Layer 7 of a small transformer language model trained on English Wikipedia (13 layers, counted from 0, width 128). Numbers have three digits each and are written without spaces.
Take only the direct path to the model's output, skipping the later layers: a vector added to the residual stream pushes a token's score in proportion to its dot product with that token's output vector.

Output vectors of the tokens that the questions are about. A number n stands for (n - 500) times 0.0029.
");\n": 413640718243382300655595661698231389609530568400297466468633629282473589556658587578810572254359344836334485577413572473376210470369684391510665296669438628388597385633129654502452595412385627549424652614541519404602375445724622691467638489605136488552357318413614750639363652721311473493645557622424506664209446474584535511360309404319441489699456333716461502487571324450534365666548
"ings": 361498635544516412729361528672466561451487562562431391596528739524551245465624498650501280732733531474569591748387501621303642351685405692548646310359509224590254511510475456635631398353388394354561673294572374626312441627770357438403302474474552406472448464601518650756494740464467369443583502209236642430439413534436460493553289546539506534820471401482720384603419379666530289724351
" ball": 444410384394415534598523339522477431352602456546431565544549564546572767456443527361511451549477585513380429464775379731482553583648420326601440583727635330497586519754406506532427592516415618406635557488415379602476482489619450523487373467557582573586554456429383428440590643400353293525761582500657522388562430422592333511472410454284526546250431408481368476508717780571472493444316
"isl": 803236634521648439375607521554264549689520483430340391604532483477320236576389564239570265523284491585161607723425756460471430276586704527607526442701716479470453557457480602436339533358494389413619507328353321534337607502564516442455494815433469454655533423598631411546444575814522423596615449577506536351386540683691374506528490262608632375629535327549477755329584502511633514592314
" .": 460460626629450389542514445427342418278504427432402648304828574475498402569444530413557542569560611595566300431595434408518466469637241532652584572370441702555546403692537368548430341535373510646304486401711526608479335471580457517561320406367570574410450579464562655394612738536433606462607495631620519502563321436605363499611492481487530564548517515419446479378708436428384429559591
" were": 503443504396439381323343358647587498426483290589491475561372440668619463409556468663429555365550501539560600492287450593528580417568514508610866444679515540676498376651546550466437381446534657594397598518400495572687270453550565402606416576605346568279454598359663525417487647449511467559400587450532549364484511448402377488306655359470545803599598418454461494566501437501527363433585
");": 348634697372429458480557657641310369559492416372354420431560556479443574484550561621622520398433421789420509319519485519482333392452587476452608307705327509299597307681225610651575519399324749601533423597367505527555367534611533655574522395665360491454488388361469775488409565704361485487653619614275581618278425571502518490408404481334373665610394355668518583696641370503485491659621
" France": 656534520515620625562428459594388469412565494444497606462477529400583391557452415631418481529391440531625639623471448318671497693540585637599341602239458337515529481484538455518464569558477614436310388446466566398616489463448661341472397710395384435366560429253396462804545521574368674347576310640617391503482516523493459504443360434444586698599604408443539549458494357496548519615670
" (": 479411393668520303480643293391606381317476423455567753625417512407401595586552806674477560640518484413591562459538387564339724534375522527514467357387443653406496521420600506487515534451377546377598377508747437562506380437416431535673562515532559514409312616702627367486624305493434441527440466721519380461551486540416548483371604586536480512608537589342564421521487304423611470354629
"nel": 436409399327616469811588406397304560641643419423397389386536600645851634553498276532623218428351739708411739415429627112622494503535610387502725523776510574569337334399519354334372396336426451386563661414420439652494510413777774432688555598079275664664486490498395628730538589527532347531750412374371465154627574527389708511425332544423625573582293245438424587593442634593531543643382
" E": 450623512532543420442589511476554466525519431366490604561512416564488455497455640559417530604482470330440530572553454390415499593530626598458504375485372639559621468539569529386531569589591362471464335567445562527502613489507368369650440516399512536553455559439516335475660469544527494489524345585420586456565412479460613496392587410556423389437656516539497342458407445414602632543654
"uj": 551399553474570747371310698251309601707496472433452503397421586358395146450495506526647404425374422615409385594370630633525712588422425229423488492755623510510534572544496686477412549389495342420472560422513372405229532404453506638481526463839389386616549391530551534650428582511644698420450798389543384415308589486737392506492403547364586364601549575706414677534467423699563602635414
"alysis": 458467474499630239543535337508317645592615582588499364596672580397435325622503347254527492491456650633300584596584671473434632495343564549665551533579485359468257520776316270433587753351275329441382582514398714447512336456692667432317431562495479696555534296610278525820440458835517613503499553470523744452381529265442512502555678260454511543373189478619578533425652442665536439741315
" also": 449420374585540448460450393560400625577455555552332582452568325463533609572571515556359543435517378378563533536393423413509629599663595391445606386585490729564389519550414501402291308479550593405367623545545424732647577508431575510564377542565428492540449572562426456682559529440516343520398575465490552329379476566363521504433576501744262570430498451626555486512583278758564441528558
" Medal": 520493517303458439424357460689324436620591446464451489509745520513478740666356648484460146533628383607538366366468364515617508658564741331656504807565738182385486463504435352568522649429367556298380391395210586404385659646485439639531538523375251644403433413639536668570258523605362679681734489388504668420437554511362480505613721429417603569481327497504605525614414361649598562445367
" weap": 418332422489543554622288434611571506291574590426434517430612775502431401510349364339505298367397661577445523632525368407583434546509336231642482644677571388550444541590428559586496748540355555543326742381563645343609469528563554712574440563482269457522612584445422543572448628502531519638621637448690577431479393322552311511531398366350424612318483429563258586476624645484760482599434
" Pld": 612539541364372332391349554342172517598496520467513508238666641462570284571300488452661305513392645500353453383642422567401541458275756380619609467661763300770561349495496357538204584504378665572559590305272622379486819513513366495717368448410405571348360317379602841702578683694647591457717527594582690517571359468454391515649632342268772508660560406606201666385504697396392240672619
"-to": 361419480272580469474610452619511644527645504627541372524458523541360303401364423494710548595324507341461520467519478488506379604476392476397447630612424427561469535432466290511616442348432306445423689589610673512536634494825565498454663673439352650639700507438515491552727483626410248376566668425511373672419487470623454508376343375411421551585400506484349459422577579675734382578547
",": 278575504600448471338485342539533428454635383494517574601331536645452631471654550609298669504525592380602479409590465605280592312501358552460391371427404592408633672530492562520617436436248551535558299603485488500750379380372422610584648623491557476411348668607511512439701286407484403415393478615472564475448450582494642488483498613680491625529509575445666437582350333467433578519592
"â": 630453556573695474461337605441320439499416690389465408414333642572615390546557408321714469649352471352311666643499431246403481523415626318713349539449631499476417634452564602593408569364734322447447388520555661319412435544637603468488536574522409322671762415506321615534434708665502477691398590535579557442479678437633413508506263464120609408556384468495323648437375430487708361749840
"ecutive": 620485399294616712495557495737236514813538286525270480579545575374401557524212499628620598616309491514620550597596676527672481490547586415773689899514491603401455483529308490463536299387369394887465632555286623470377258561475491443584212653519398734588664023394322839404249586787408333389601617437368383547487520109607378494687292329526593632429468685472292720600407504602331120623579
" Academy": 494532424397453410595519542510532544578430373547589546496663446455521598697262526517396471333571641395270300617624521293547402530400658554653574575423459432608605439450548416672414605469552500515321436593383394443520497652563483580471671342474440560266497372369500510574503478607339710654548546340570642512483609360397569513701537639533481413299466571549537547571311384682599387402473
" featured": 479432453583424474486543521477357604454487281633545496392302466385695575571435381650553555471528484607623283598315400436517616537591509377520822403595708493529515528451358320502474496451516719512366773693323599479564619642640555423569212467536506630614525515346334621686360688409425294456384568549417591459468439496492356500548575592556525645328402342693433516483463532638463312416454
" (\"": 620476345570497290398465443405498480271315407631331594565316722311514560600585733560589614517482527610606310475491487593332487479333476355659666373433514446391363475490676511620426453333380566515336583445669615453435525355402554401668303452530439812427536552755523587728591592506404474711545590645480382562540730413512555495471427537258420505341357465463254569689638423555703472482603
" division": 472284472518685523583364550495530298417636303668540499502797483636592430502318511560457447412495517456330548628413500385492404443480676466545383699636486479577376503605396475499365484524470680381571620551576578519648431714647500509372395622515441282459448443488363682442516605611343491615734496517422390412420412364637388515494548436337539574384545645597473479447309457603451556530610
"vironment": 629380599248474478691497493624423612400679442669361433621660527444687338689400296129643349373451650567289481519409493513385375615402682519722380634468399442543400590642301249526541533463608369611467606202652766468644526600381475393543333465506544520427666296516383668740267369736580663617624549485757560369327590456531484504470198474230649394543434538808362471621566452595641226670349
"BR": 521487361572626721577423689522390454583605463440390542553672529594469600797470371348676531493604507574335308507448457394506667476559531469564615542541549459742516306669418307431469608354487497553564673363339663405494574504549598437514407458627507430302637309342320771524310397595523600655528396406561520524572472558539381510525476363399467326627551510504194540458471379349482470459656
"ire": 626404493532731558759486511323734701383498394568325350284565709584454334508663394389604459553526468354410660511537448239585545448328372654520622358356695498437621510432702457424487699379472588563311285498421473447445489657684591511540667616587344594544425498445404558494540504554596609319746486384416447674395712231596413506321504419511462557381475438494657579513323431489472379476683
"},": 492249540472520440319202603468479490418495609514234639420543676519610361538450352434542672490469653722414593261455337465618480395574281428449573370385513495518575451726406513754297611410510646616518487612563634683591361237534701385428414468482478674608657268394443752715400595570433513439573805557487254533255402208587489499646351498557664603572638492437309601475717329523513412692527
" respectively": 677485389516354435373608735735364405684638397380271471445753467576512337420243585660575713394390366686415578708315376650738670604557467594596829596782449563593325518656333200658310268428688746552262720499455360519443391320550680341189620326508160643313425520478545485694316566622570537682604732469472396490444211580429301509357396428409646589405390563521424461525826332673239440545655

Output weights of attention head 1. The head adds the sum of these rows, row i times number i of z. A number n stands for (n - 500) times 0.0004.
o0: 509619369713376274464514516499493594576523556445378385473409623540346609267345419462310472479427497494688475285574529608639671537413270355663348336275712591480544713556484512719316254586502426449427415576510577536416426499588588531508624424485543511594480631484200517524638413386577668399497393669319423552519464526487410474666626519624524474571502458505679318523807551469680628665254
o1: 389598477583470474347548521369560617358507398596631484635666522523388393444617459292286496801613570491503397538503607399469480625329605550574516650268398404306732610616601417283470597281532474449493743556545533583411422333403640573701429521478589249357675293469550720487551496353478477462602485484350597512336631244489657511510436470429508464580657486381522555375439512684672360538667
o2: 405495596592762698320582676369590778225767371664634408396676516598441461375594710547659168396493535246333426399744649447187783561446581535398340427595709542485692223401602358575414459505461498605399401463457302430561536609572534458385428620574586519529557431658409385323575421551596459494537433777771677404330672469329698560620438232328274304624330476337415805429392560361473692548339
o3: 446553585503493538632329412475433138585319341269381751490420572421835523632535509721339553298323683602517535424484388417386743581654403516617563494444401412549600448441527496588648776284379431588802609411614538442525418461403441480516557301581677530386392424391588561377486642644484519559528623386326422644617342394626493663253669576447635477526747385552191511486477363375658420689348
o4: 281411541480428458588582454417565577480583604424600523613549639430522456489627423542603750619620208594363654702483454391555506437384520606498450339606507358681589416508576615434656406512555544704460485577474362508495472409565438390714425472459421497313489396366484541488530573541474510456373451392512445392492443673570306502510512518662555492517449383368474409572368477405472575551704
o5: 481545476562296485433425530535580406216532517645548597264605415550450478478521404337612559613534466629587448469439562338447438291293649761612520528382476472747467601512552310338650469701373325407585370451400500435537339524325407511629423475334633517428442506504392608866521487641559388618589468534533508496480417391497643572645417589595614422571397635460704461427323644526458543765487
o6: 528525742711416727438627512607486638229739423455510494347532612364317675472471679532429593459580543435510511438412673344174530421197559627517526631399465527487550345470442603178626455581425807559566483620336529545469455387463560409454605522546517545337575412368408494616439506622436476479228287577447378575514591613395481555458488445390504704569481521460721562411262550337696568666559
o7: 484271443545435492506483485508593458592572716584531247427357388632749608726373442516223526326511354594677537705290328587734639593541470575464490362393465491603338343381368316468298442527488663510735577687525345562471703446587421429514501483479682749720440685596510423359496546399428592646209450472377526412518413634554202795480700626684533525504465444276616381696522445396340455394471
o8: 549667405531497502692605400422419390514527554279526502566361775464503534533521448575445619392445575220418535618514598500575467777410256469589580414488651559616662479534494465477328350630652509439504576326570440709418585430373463429377497443522417474312502629458518514501382682469513664644414474527512397509729336510557539313347558450252592529565539301573430531351668598465585532535390
o9: 451483634432519476318436523486473553571421607408503521569429731448517317338568447488458764602480571331420703531588581608625480530435568356458327673591430292421606482431622624795527306321447541446625513715533625546423407507506657725653465540462450572847498401543514426777332454313429618557387426402399531392271397566466425561542457233671474536813512488469386560364479324498431297388624
o10: 564379652712646484439411291516311564708248486314454513553387231461669416560513612406581716217210669491494344441370680531646523598559522450552587540273332474471451507575297444520428512525466479670323339563462635540537498411574516527371480390400393490607317508437418424509655442324479570433436460464608484461548488463709605410549546766509671674607381549686507611654543496571609606598516
o11: 388627402550729653609642486467578305531438542368446668350490792583416472559457557344591478578637227410519481487555506565445451442564495425533288556583387616407532726363659485505763502349508495554452386422420733331275830678501578511433479490520842547641568497409423529641367448601484553446618640510413496516473433508505512542465352265277345166395433583509454492513404280591536500526587
o12: 326420410547524578127354661540450817412697784513682198655364423450416262315742644413552537691591385652620415543350450532475489493297572460323346393484599385222525398600456630579418448622538580699345442529559352476599211436484470645640541455519502535703640572790499605309700383442595324295343308591649491308431671609538678497549340560607389535500347670389403602591412454608369551670647
o13: 265493515433533450393490449279697430604615675413408312436607563503588543547562389585334455507437630417469494428666460537401458336457379282577316336636545475436385711465546322727566588570289298352670367493493416517543378583492280611567381619524504430469592451705482493410522483431425570526564508701571514558465710432592553606601583425699613487537636560379504487361494336629555734507643
o14: 744489358387394429463459511273460594371700573417793391488567584351375476478570481193400523514544418592395362656573421594530415487435696456538717347647506606585453495549546428330552418697569608271516579560504375567503171337622529361641371599472384494418512587439453462761348707473627603509598700673536404622492409306336535416604578392532357469504593399422642543369261337688599551640742
o15: 326296326514402481568481518566460351401590623384488497630565327303650593414563521473641575470379565658435691684357587496793504390508539609468425552476612286495525331474524595372456684684498548299489450387592399579338348366501478600711547565743412608361569483396428476560633558458303396488398298532603542510535348341549496588677548467549652686482674613366490352474544547350275639526591
o16: 540495571423580492609745524432437573545361627318507533505413558530438424390554508503515399669570585464593648310515555580645418646520292466548382498530621506407324558310446605533403325499742341478504692376682751277395838570637653455293557340521525550712537505589325353626655409537425603568450451555386373374745409631441480400478361490354462380591589423423601290518630642338432454340448
o17: 679500238605379294593497546487475550656406489346559672471517406394416582613314613620694496560509299741599378509398399594391442593505552410751429596629475531350249646499600628384407714219360263500487589323759445506734321414481524624389444419506386612359488488571565718355256465692491599341598597467424520500675320610575555674445651521523628574450449548450469374452636440548415376460497
o18: 498494450555696254590419442459503404417541335597598632477753512448677526563581457527535233589628454549500598694384324478482539385569812540717489364361728521629756623795676425537511637755390330414401510389517336591788421507292309501439465550331478375346392388266564431585550377419554525559574458471844642483603537326497561242426618338504504461494281423635396509503357297402572587405542
o19: 454407570539270703473484375684562446512483590614587541457432428635426444409487490420496391437553529611545468418508454460228452499586295415489441672463382489374573539587256548429549550299451494605456695480692517403621612472461541502560515676254620598443550561592549504556672581240808633328345535391562653265550579408564586421566465559430531420496424405462546480515751675628606084608322
o20: 694438464612546464310545559544557591595380339401555491643532421570550643567324521508746495369568262550348649549524416513424440695378485350467523569660515511482596469650476531555474514454544472558374492439511514401388579604762549442339469539578449573451488519453582571413413597524441503344260326559377640572613593805418588475432705377507462509476485364587482316419465515364432487358585
o21: 423527577459624640433669470387725540424601724604530311565481508681554696463447458443428325431321461365460303341589453530670461462667285474563503550515352480447525645415589493641386461637520447583348812440587501401543385511416540470435448457537489639559516521745569492487407370442644466680611603583407398544433348319442441576492295504282506441379513515436601414487622481642531380657509
o22: 459420629498487504352526431496504728459400484451603493325383550287418373274455379472471552324643615555617430356328524627637563533442564409494569544431602484634543444563563468371470376432744574503537455550603459405283466573566492382623579455579443505525485556467564562324409392535534451544439441518464459580523478605545418504502688388525424773795630446610435488491531360446574619569512
o23: 690574260534576589396327501423445734342562487502437346415646565295461596515527414544563631369512200493417342291521246382415644322309653396163711379733625569585487473579523436339586485727731684499458312700310220590651480534723412495394363403681365410334414741298605238391393543670234346453454803706912448521271691662353441620557729458523281565533697391800488798558245499552701638556633
o24: 409472335717533566301622551539392687469586319483426215701480536399430417376436512494621768559549478427673374429209293525696648518556495512107516308668586655237647388653623570649526247501600426544371494573438454456460328548634519604502605346511458210589271567585616403366520323505435467492401710569465381458245439608473691718457521475472414521633635631754471656533425526607504474412890
o25: 608579499487635588695670546552488358339337265792317747408414467649576597634539414591589374581693532294362416262524361400343621373633539482374410463616639540413451638553446363402425483731449338511342634429472478470538728517376553588418213574619621464439550637537615492356544595577547425512617777477597527606433662520441649260288404452459489491359557625490491530379561486581177446387486
o26: 523280635597554507540496589580551485493406645743381367589566194489683478494464633602378432395394567566389285373475542400620565430533425662420348415529458456395363442388287381514351394530425494603796505613462469498687557568306465567598484676351443464547569552593419386533717558594469441674587436571265451409391661397464515661588509617556473463593360514407611534473535545474395535668520
o27: 550358508705503666535511660401540834447332512605423377742305405393676576574432501687522419554382764513525268386472613427547419429527324491491511540407535513277551408405356386566535435470625403664449372432635565572374361388757524370459524525548292361600438454361421318454481632455516461644458367571497500731633622453539546608354238541404565528732471594535718588458591464505459762322449
o28: 410486542591656310436584620594258430360533349591371499320638717633457338494474619442707502615345501487748185280494522519320644513320642427576358891546559530372676487486510351447413602449464404508522439394401520445397421582410397700425548628613632687483430540656533610550486407434519451472689497438646553442361556444633540614513484483222310697440343673359420700691490333527408504524534
o29: 570419486339672359540427557521482361562345482644613432604798675638430511537685545445340226656793283689293543820340307392632398475513608592361287498574479460441633578653702425480453763696359495387514513536483407486696556540474442630560401589469672352278632380441647468639496377420424463547571541500541587184319682373796270151628499376486500425347588323517460362637352490512516381649614
o30: 421491552421479493534527311335715427376351481248593636506453512565718583498588407418156494342429508544386653606544662221417653666500445754711533376595302477602469425511356358422465409448449521570735458538381601501609614491486471461610360520474581475349486645558500448574451603432737660656447491495388674574678561543525416456635545411539568514533526183359516499692424464361726273469427
o31: 652209429641336573400539681440383380394816539561512506374425380430681601558545369488254512484453344521314376689502575573423593557430440197535525118432441759664397456757576407483455314709522726552585430662670423423331318460605437264565482561418451524304567550512398469439420685625552409486474559316348404776754463682276496754552605647764578473661513477364605603495420262451726744433434
o32: 381612548672726513532454569539361553506519327667488547535288601379399555414700614662623306323500581451661222311422445495352502482533485691337585597548688497614510382427260470673624540513473636636560542513476463409588452461359523483460918452467247534474556554405661369417559356482418490490518497544829340601329450439379573583411450443370406507364367780647541650574369309567554358621437
o33: 637694446376448569710592474474436189602676456616404499390473605254380521703484484424516381582485478492609299547373451598519573610667481726520454318382521765552501773444521473337389423506471592454540512369592424418484513563328620428369539670237466401384319651757380532491441442498631651559462633500484278510666706657512551750409395563320369563302550538431688450543286517468291539508567
o34: 707465299753454410466566661560548460531589393549658607598476458507547329588399647571468449356513452456565460278538511478462607403440365359497514409449469465434337412355629548542445471404444517598446585584459547391562268625591702685450498307477444461446329462320436449331517770676535438357445368525621794515401494584294561589495547553459630816668604764384623577463424245546489399558528
o35: 508405478525731455548578495517492561511512503393483447702409649506492403540385600498376618466470567330584688520549516583597537364497547469459414541382486398456235408618600594353464406434582548561513437578321511493369566527564617514261410547501509616439559574426348445492360567462613542475431501571539623519571448650455401415612476543469381570505414431586518524525467465576556461445645
o36: 586572370512504543563470571409334326770672388441349417332333343386714752929417514574550355493334478525769340402418451530633447654587417569565621395468761705479321463370533356534386547476527501499345573485522420433353560610526347470386501472375478372644372326535466687552469515583375591407523495568241461632762374705753617542277744617431569557550480581630394356501587400447470630483309
o37: 535598342352683549556193629660577609594425436464694447407341581368486586487613245452562376563553635502686482403451555545523478452564412496636557713614511445251535626467624525413684676416643368454386571439422438446615548473404486637383540299530556544583501586556437433397385404390340590455583579552665428415630391449421441743624488563466487441458533498437403456423586382580520490291522
o38: 560427429585494553442515601602610638569517469493545567415527363374729367668582533487604635323610498592585191475404498429303360398420607543266646555433547344381298614477582544641611458481484559610561620606487586288557528294583310447317452404637498522484536633477340618440278451613403446636578711468570504585592518393589518423504523468446505425487579613426443562593633391391429718218447
o39: 309408677347548677529722654696264642421673488484292340407447395266485572515571628484737584354580488535614542606519631361406535322301623628140357408236716621497444142342387614476674542707367840607527278517263449422593361423588693646559719491471547553555567605310420480534591497724500354485481252636393546452486519543378456610659398591599148492482471596482699583374391559367409729657401
o40: 548543438373553359407597402568504463482305426741669623447504332533350429448421645302628448454401590505646545476430506486562698390610613433444730624493542486614555499530518380493478266747684468352467585519400438577477742521557570518322368316622591547486666463412380417639650556410597466554443382500582751565580468581448431416606691396541317311396517439423511420358543506392327546484539
o41: 420598350631746443459512715179353377697486537382494485457556705660419590551377494373495454764508558342669405431501506474454461423546324581739465481292401472591585581474616457293414610464364342500573563479445477763431593328364595596378243574682727704357790408638540704616392456356513623670447664416459508617654515426585585341353424418585501346546346320524306524572546351682517409394492
o42: 355486555394476546686429407285587415371307506401447665706422455304586531587352455412404582610304700674478620485545440453558556526694562464567627328552401499448531516631740604354499595459686352402481540366580400523589398460495571531567515516393525361457410386535637510464301538315523652505687654419377241541607452435702657499457449608553602468714528509328464487313540578462490425485656
o43: 397499601434490541578500611525403462409333612464429496516533467492676345512721335720655457512268631534420336283479341613714544461704428359374662474595559431415469311423404699631407549447469303477653425648819544437505285302703458558427464324694384424705474511308624529406361433657450475282661654561510544381555560420646460346282639544332865623672429531665347565322711507440418454671488
o44: 402609475480523259625587592507349347467669513375436476415423454345411211340495500675495487591669520551607509423466484569551390575445560558526507339627413473330349504504436645669444367369459597494585442710566378391387435628528375748467540425502544513650573469475467564499643427478521465374522543635310398483380401614715389566577566654493473599575572362485496599451639495374599523617673
o45: 469560462649457574477447655523295434516581725565545529288534360377573533585344541418753408568395311689656440655406368527409647470771651295424540242469651538413528451545472487753530453360390628385274417703517422307678400489488432436546737409394492449365571465445443586489520359585558590456668412389449444609468439565525414538390529692623492413652472466398585683534704411379313629482502
o46: 503515488522543700555420608511546646483605458522411603312529380444410841508436404645550490455375424393543420510372414389466606475458509574358528591439702612538510569520603481322339508560599486408528485513396447506531508478461370341406708687553440465497467608430354603379526426871370420475413586484308284571609576673464578501495854600689328464392570465472542485538444487324539575427311
o47: 414597582673611586534349263469514522360466555354399668502282533226596547359478477392638663509316645448686522567490400455484562461463353481413561606255742490516549641498479584455587478554534705647338563477502634380455518366540605384532510441388407439584389598559366573368762467484658430355388598647420366590619529613464491561389577517620513349671603426353532472561373481387650470619375
o48: 492535564438325687358498700458411470401450336633422300513508347496612516476580627486589745517454480606384501512510625751475439441465628559587382658592543503363558355626541583423533437360397722378389306376328603441483572496432525530408472611477457438534487668581582619567377520504546312483385701447613404566422611518394568585640479318549640483398367696269648547540193650499194670456599
o49: 576585401424517513443455559442561504519560640446672380619682428692505511511424717397395279599397270568471537556461634470663554361600666903730468368621478444553325465612660534430378491669449214335591291449337439546632502599496563604443515615493599405505495439467476354730506445544367626509377373453561437460297549523370653626696287638622579411459533404449470446346310605475341359470595
o50: 443576756442380730599351537528710420416272401509322469549407573525425752462386302403593512634414649399375487235477561350571624547465327492164501785416706361408710624425512495331580499638551562575531500465345454396307853452468510406283326587659562547610246654483690407273557529490434365509609637524588604501594531567389603627401443631511331643363613590501393587458723671525478509404423
o51: 546548539414629511724376442536641240488518246406511683426487973585373520551550330435429437478465355476346583438618415605423419467550261482532443585731357481619528715469515395627539589478359469627849485503583375351315613630282473472393356498519653463491422434528706536581308528534451823452628756391680494445412352347312528409630561350495457536448600538487435533633359319625640294609543
o52: 346261346672480397592521417589364611412641544327608591576375472208774440386583509627769562237572512538575512529449341537650370591437492416442661511493676527553376319505472584676565495513576761679419512524612491428336418557648518461577580401468449629533365561490391313335416707515472445388317451506501332475599373672416493456569722311666503726552617650521292389496541477428396554553384
o53: 711554522448501501534552704621363591484523292569385578470437333670503280460449694619507443585462384564403685253594582580462607372494711584533436594584543442346533506681443345591398370491472469426519468570319477434429596595736503582591679300637549539634693580415384510489522484532602475447526325326611603428324451414463616469389433415306489372642427486295590637554401456422443385681516
o54: 541475279433626281495390373435481527554525540387593479403500811459628426523518399546472591648297415566585580527548307612537353448614507489609821533583374422431476655561479607647509554370617416418664561486719409561353271541400331480561363498566457502433318508439523394649449575372472589414603773455632331495452359274548437631560592440371550462511540459504380545505455477650539533597605
o55: 382514611426445267469431520591450597347518583449564549420515373425620437515610539592771475441585405562575554585526426443595430603400582461545449573460716326543489469630569527500411442353569684289642556421386488444588305524637512504645647468675589466654571539284696333424524551505502402491352557482461501582534236409370384335585700333428587483706444529644707549665438359403380408425293
o56: 597473525495463647599361428350423408493518322503488707603461537373499345664430555565411565552554431626355550704464399481471587467628497462492513485593823752528452496648521449555469705647636649400599381435569537519576509501620487329300762601648553367362595445253408374495390547580398562441294586220615388494659567577435450154654549674433527531239565485516498493284477502547227425310573
o57: 556744387369737455490606619397389337403552595486510646605659848732327484515447321471368364742656503468227559506638482584621455549606454688576483407609582570477581637597556367517526416388575466688712656382412454527385270371311706499551444497400620492301704369505485463767449655423692559675553414410308475524378157285501445322455298378264479629315598420258757368436521440716552420448610
o58: 473553494429501441678505492340508332563494470602469503436591727451339508518508689542675356478515546470495454324756456400553398555455411407482406627598376526614378430524631528349716639574473475496495265381563453452312553560366395422427409617636577681442411592510637506310362517554585405496581679486671445474469616485702578519370490469413444372347442508619504508573208711528594679563336
o59: 652533379520343597597261621513332514435632301565533346528385305465505752455497436522798701506181521358492478411545461556425418724501516488599253802601503385416697568536570432439415489314645423421390419571719450338377580666523367566302396486525502509454479453600696618336360439520319459554582570372532406498573550548663676641576589382444535477519398852696394582472373709671298455466403
o60: 254602479385605352507388600230448516405418592486348504394623513323432420488707406493490529574526651546565560468469533665267554439505481407461351507484527613485560646367593474623558551260462469470462243414447442415635650530359645529289493547620641636455616479611497528649461429529366512424623629672700694591468392506314457621569585735422422546583572460508610463252483441390456576592469
o61: 530473273522425272681726394550450343722392373565580479493282345445620419550472550602653528502328428544781500449453461528486682351592585437663442582618493518505606434499541393495592473315410376317398536629757447556465459477519295554671300352316482587633372320480648658553681712458418538393432586602296590351650559393774519601543512747520455613601306476466514332329617385700490312443527
o62: 567577779406338585420450557544463778623470535587497552534629248525257398475403629444531543578494408873362354576665566538389538750312687634293468452440568520576405498330490676575384551526411499456532622397394603279511443486573480482506528340480363562638559469679571537617578281503674507453524397457380408666376561548494458319435275620491460396206488520485537446476701692502394317528616
o63: 575319640511413680412373450632541433754486584474304441361316310337757577683538540644520576434341501631541506371583503454380466411579527559369498467423525392538466509403381646528625680494568426514494535636494614424509614432490388419626668453329456532568448423573270545521492406443423458457467513472308496430582534613747413322337540642831558553581342530394333379553653581622444815613307

Each question shows a token from some text and the vector z that the head gathered there. A number n stands for (n - 500) times 0.0036.

"ill": 476518416412501472506538524498518449535462533498482552483522444461484512468490509477459580527563451431496482520489426571572500529502489445555542455510579429538541548466478478574459538572533437
Pushed up most: " also"

"u": 500496393492585428453533627371581359583532472513455498570547573587447428542673619484565506455395485516464556452402459456452513492425567544398572414590518504406434562481460571537466580494487403
Pushed up most: " ."

")": 485487499531531484476477441458484459492508517570487527534514471445488495519537565475487521517541482455440438584477485519476519558511496465538488454482586430505561524464490517514475473567551451
Which of these tokens does it push down most? "â"

"ative": 388515464453437530481545514463549548528520444550467610599537487518544454475527529437551662483505582643517502528486478615443630492468532527471469486589555458489525537489507562542408488533566503
Which two tokens does it push up most, strongest first? " Medal", "vironment"

" October": 448466432291458411438465415433455416381487645433315446592501523410610399764589480408542444358654597579668494486464531594455437366554521493265563584378328416605600572570600720380642545370704638
Which three tokens does it push up most, strongest first? " respectively", ");\n", ");"

" the": 415514459557503547524473545414545512483511519548419504598408444467454539460615505449396554467463515473513506466419491465526525485413442436572426383600561453473438506423514509477406449542538381
Pushed up most: " Academy"

"ie": 406583312407494530517549687450584416538427522428382541523635343512619553321647478501544449549605429499538546363564399615667544422490495441552535513592672561652665464404505514538392534545631389
Pushed up most: " were"

".": 529547405452491438458499382492523527516530513570425501512522476402444313498479495470575506577509601473482472474526467519306519444483488567511487517492537503480573569468502575542536528566559475
Pushed up most: "ecutive"

"M": 588544590597506496537482537505458482588517550655454552472491489380437407603564558460512525503538427486438427504461476485488612497534515634526459472537584450444527621574467422558438509560533377
Pushed up most: " ("

"23": 465528451494462484464491454478467533528472524515492490502514441438470492466494481443508532569542450417465435556504452500517508514508471446501524449496610404490492543432502556553477462623529493
Which two tokens does it push up most, strongest first? "nel", " ball"

" Count": 322476491326474546412748615450509354500591588573591598728498532470530457522565477400540627497575600565456398509439371604351621499439567552525349427471426605685578526493589726592383529586666497
Pushed up most: " respectively"

" moved": 432426197369610358323502643418484549507531507534367504446526609448529356644504537636663427455486492386467555436472509542421670503417539322443633372525495439441588501478555459617581617424574439
Which of these tokens does it push down most? " Pld"

"ely": 544525478420479474502556439373600458570618479531421437565497476581490495609591542524605537490558636507466496401392555533400464415469483594563515422383616511437548630480429525533496538494511440
Which two tokens does it push up most, strongest first? ",", "ire"

" |": 516571535551468507540463480479479528541469539551437477528501460445441491568483498516549488597518516529447490587500517476495556483521541508463538480471549438446459522489456541504504418530499478
Pushed up most: " (\""

" create": 629413383525635567671435762550550531354334656658314403395378479612659550406489509645306393686688505321469413344342459575430460414291383425522590402528577397593337599470631584405206351322503363
Which two tokens does it push up most, strongest first? " were", " France"

" team": 470480539537453544526559538383521484584558559611417496540609434495325634650588477479361571504575442494441541535414502406500596508459501465450472480598531470479541610509453471448506418537490363
Which two tokens does it push up most, strongest first? " also", " were"

"ancing": 519392585495490590658381378420492597540344308466522384157685337542537339500618668526448475517379559566507535458347537476564428331507462503463402571415387418428474405459356461303606437529749522
Which of these tokens does it push down most? " were"

" earned": 312430447642574423489426549482452551665509437468490430472406582604552572586517518419533474414436394504503492422396506336449514494459565403408564296492313391335286491438547680477510491388434376
Pushed up most: "â"

" for": 471490564523462493501434453430455540623493399422625512367487607545477489534548435510593446466473597446584491400414576433405409399481581469431488343476515447472402582475482537455512548570431496
Which two tokens does it push up most, strongest first? "-to", " (\""

" called": 489487412724399365464433759541576414615576508466538579527469559669341403559630453486632437551402553468434437456464458430496479451464596579395552443489455446379392511476551435477577494505547473
Pushed up most: " (\""

" and": 503519439381471437463475408512516472438536591480382461575517516409517355621529483421547472472577597544584477453495508641443465409499494531394528561471400447514587513536534638440553547447626570
Which of these tokens does it push down most? " ball"

":": 628539602638530494580468527505446518586524582655470537458465499360450426644570545457498519539567424503419404513463509501508610494497518676513460498532567428447514581538442429557413498553514346
Which of these tokens does it push down most? "vironment"

"ah": 423669395183364499635508559375633377637514627675456664598406632360318536320621432379524592498600458569460515550271532533376662432548498541705413396439654513543578501392483504532460643594534492
Which of these tokens does it push down most? "-to"

" a": 385537252145584410425537519295594388674600477625395610674429542403404432494636516432572485429552579358450590466335450592504617449455538523579497346476700449572755534615397511745577480553646503
Pushed up most: " Medal"

"\".": 474535458747395591649453448430417486481513489559475459573515488379446466510537509409400499464533504540481475554463494431453557605485495525512505480536513404451374456429500442508455491553484428
Pushed up most: " ("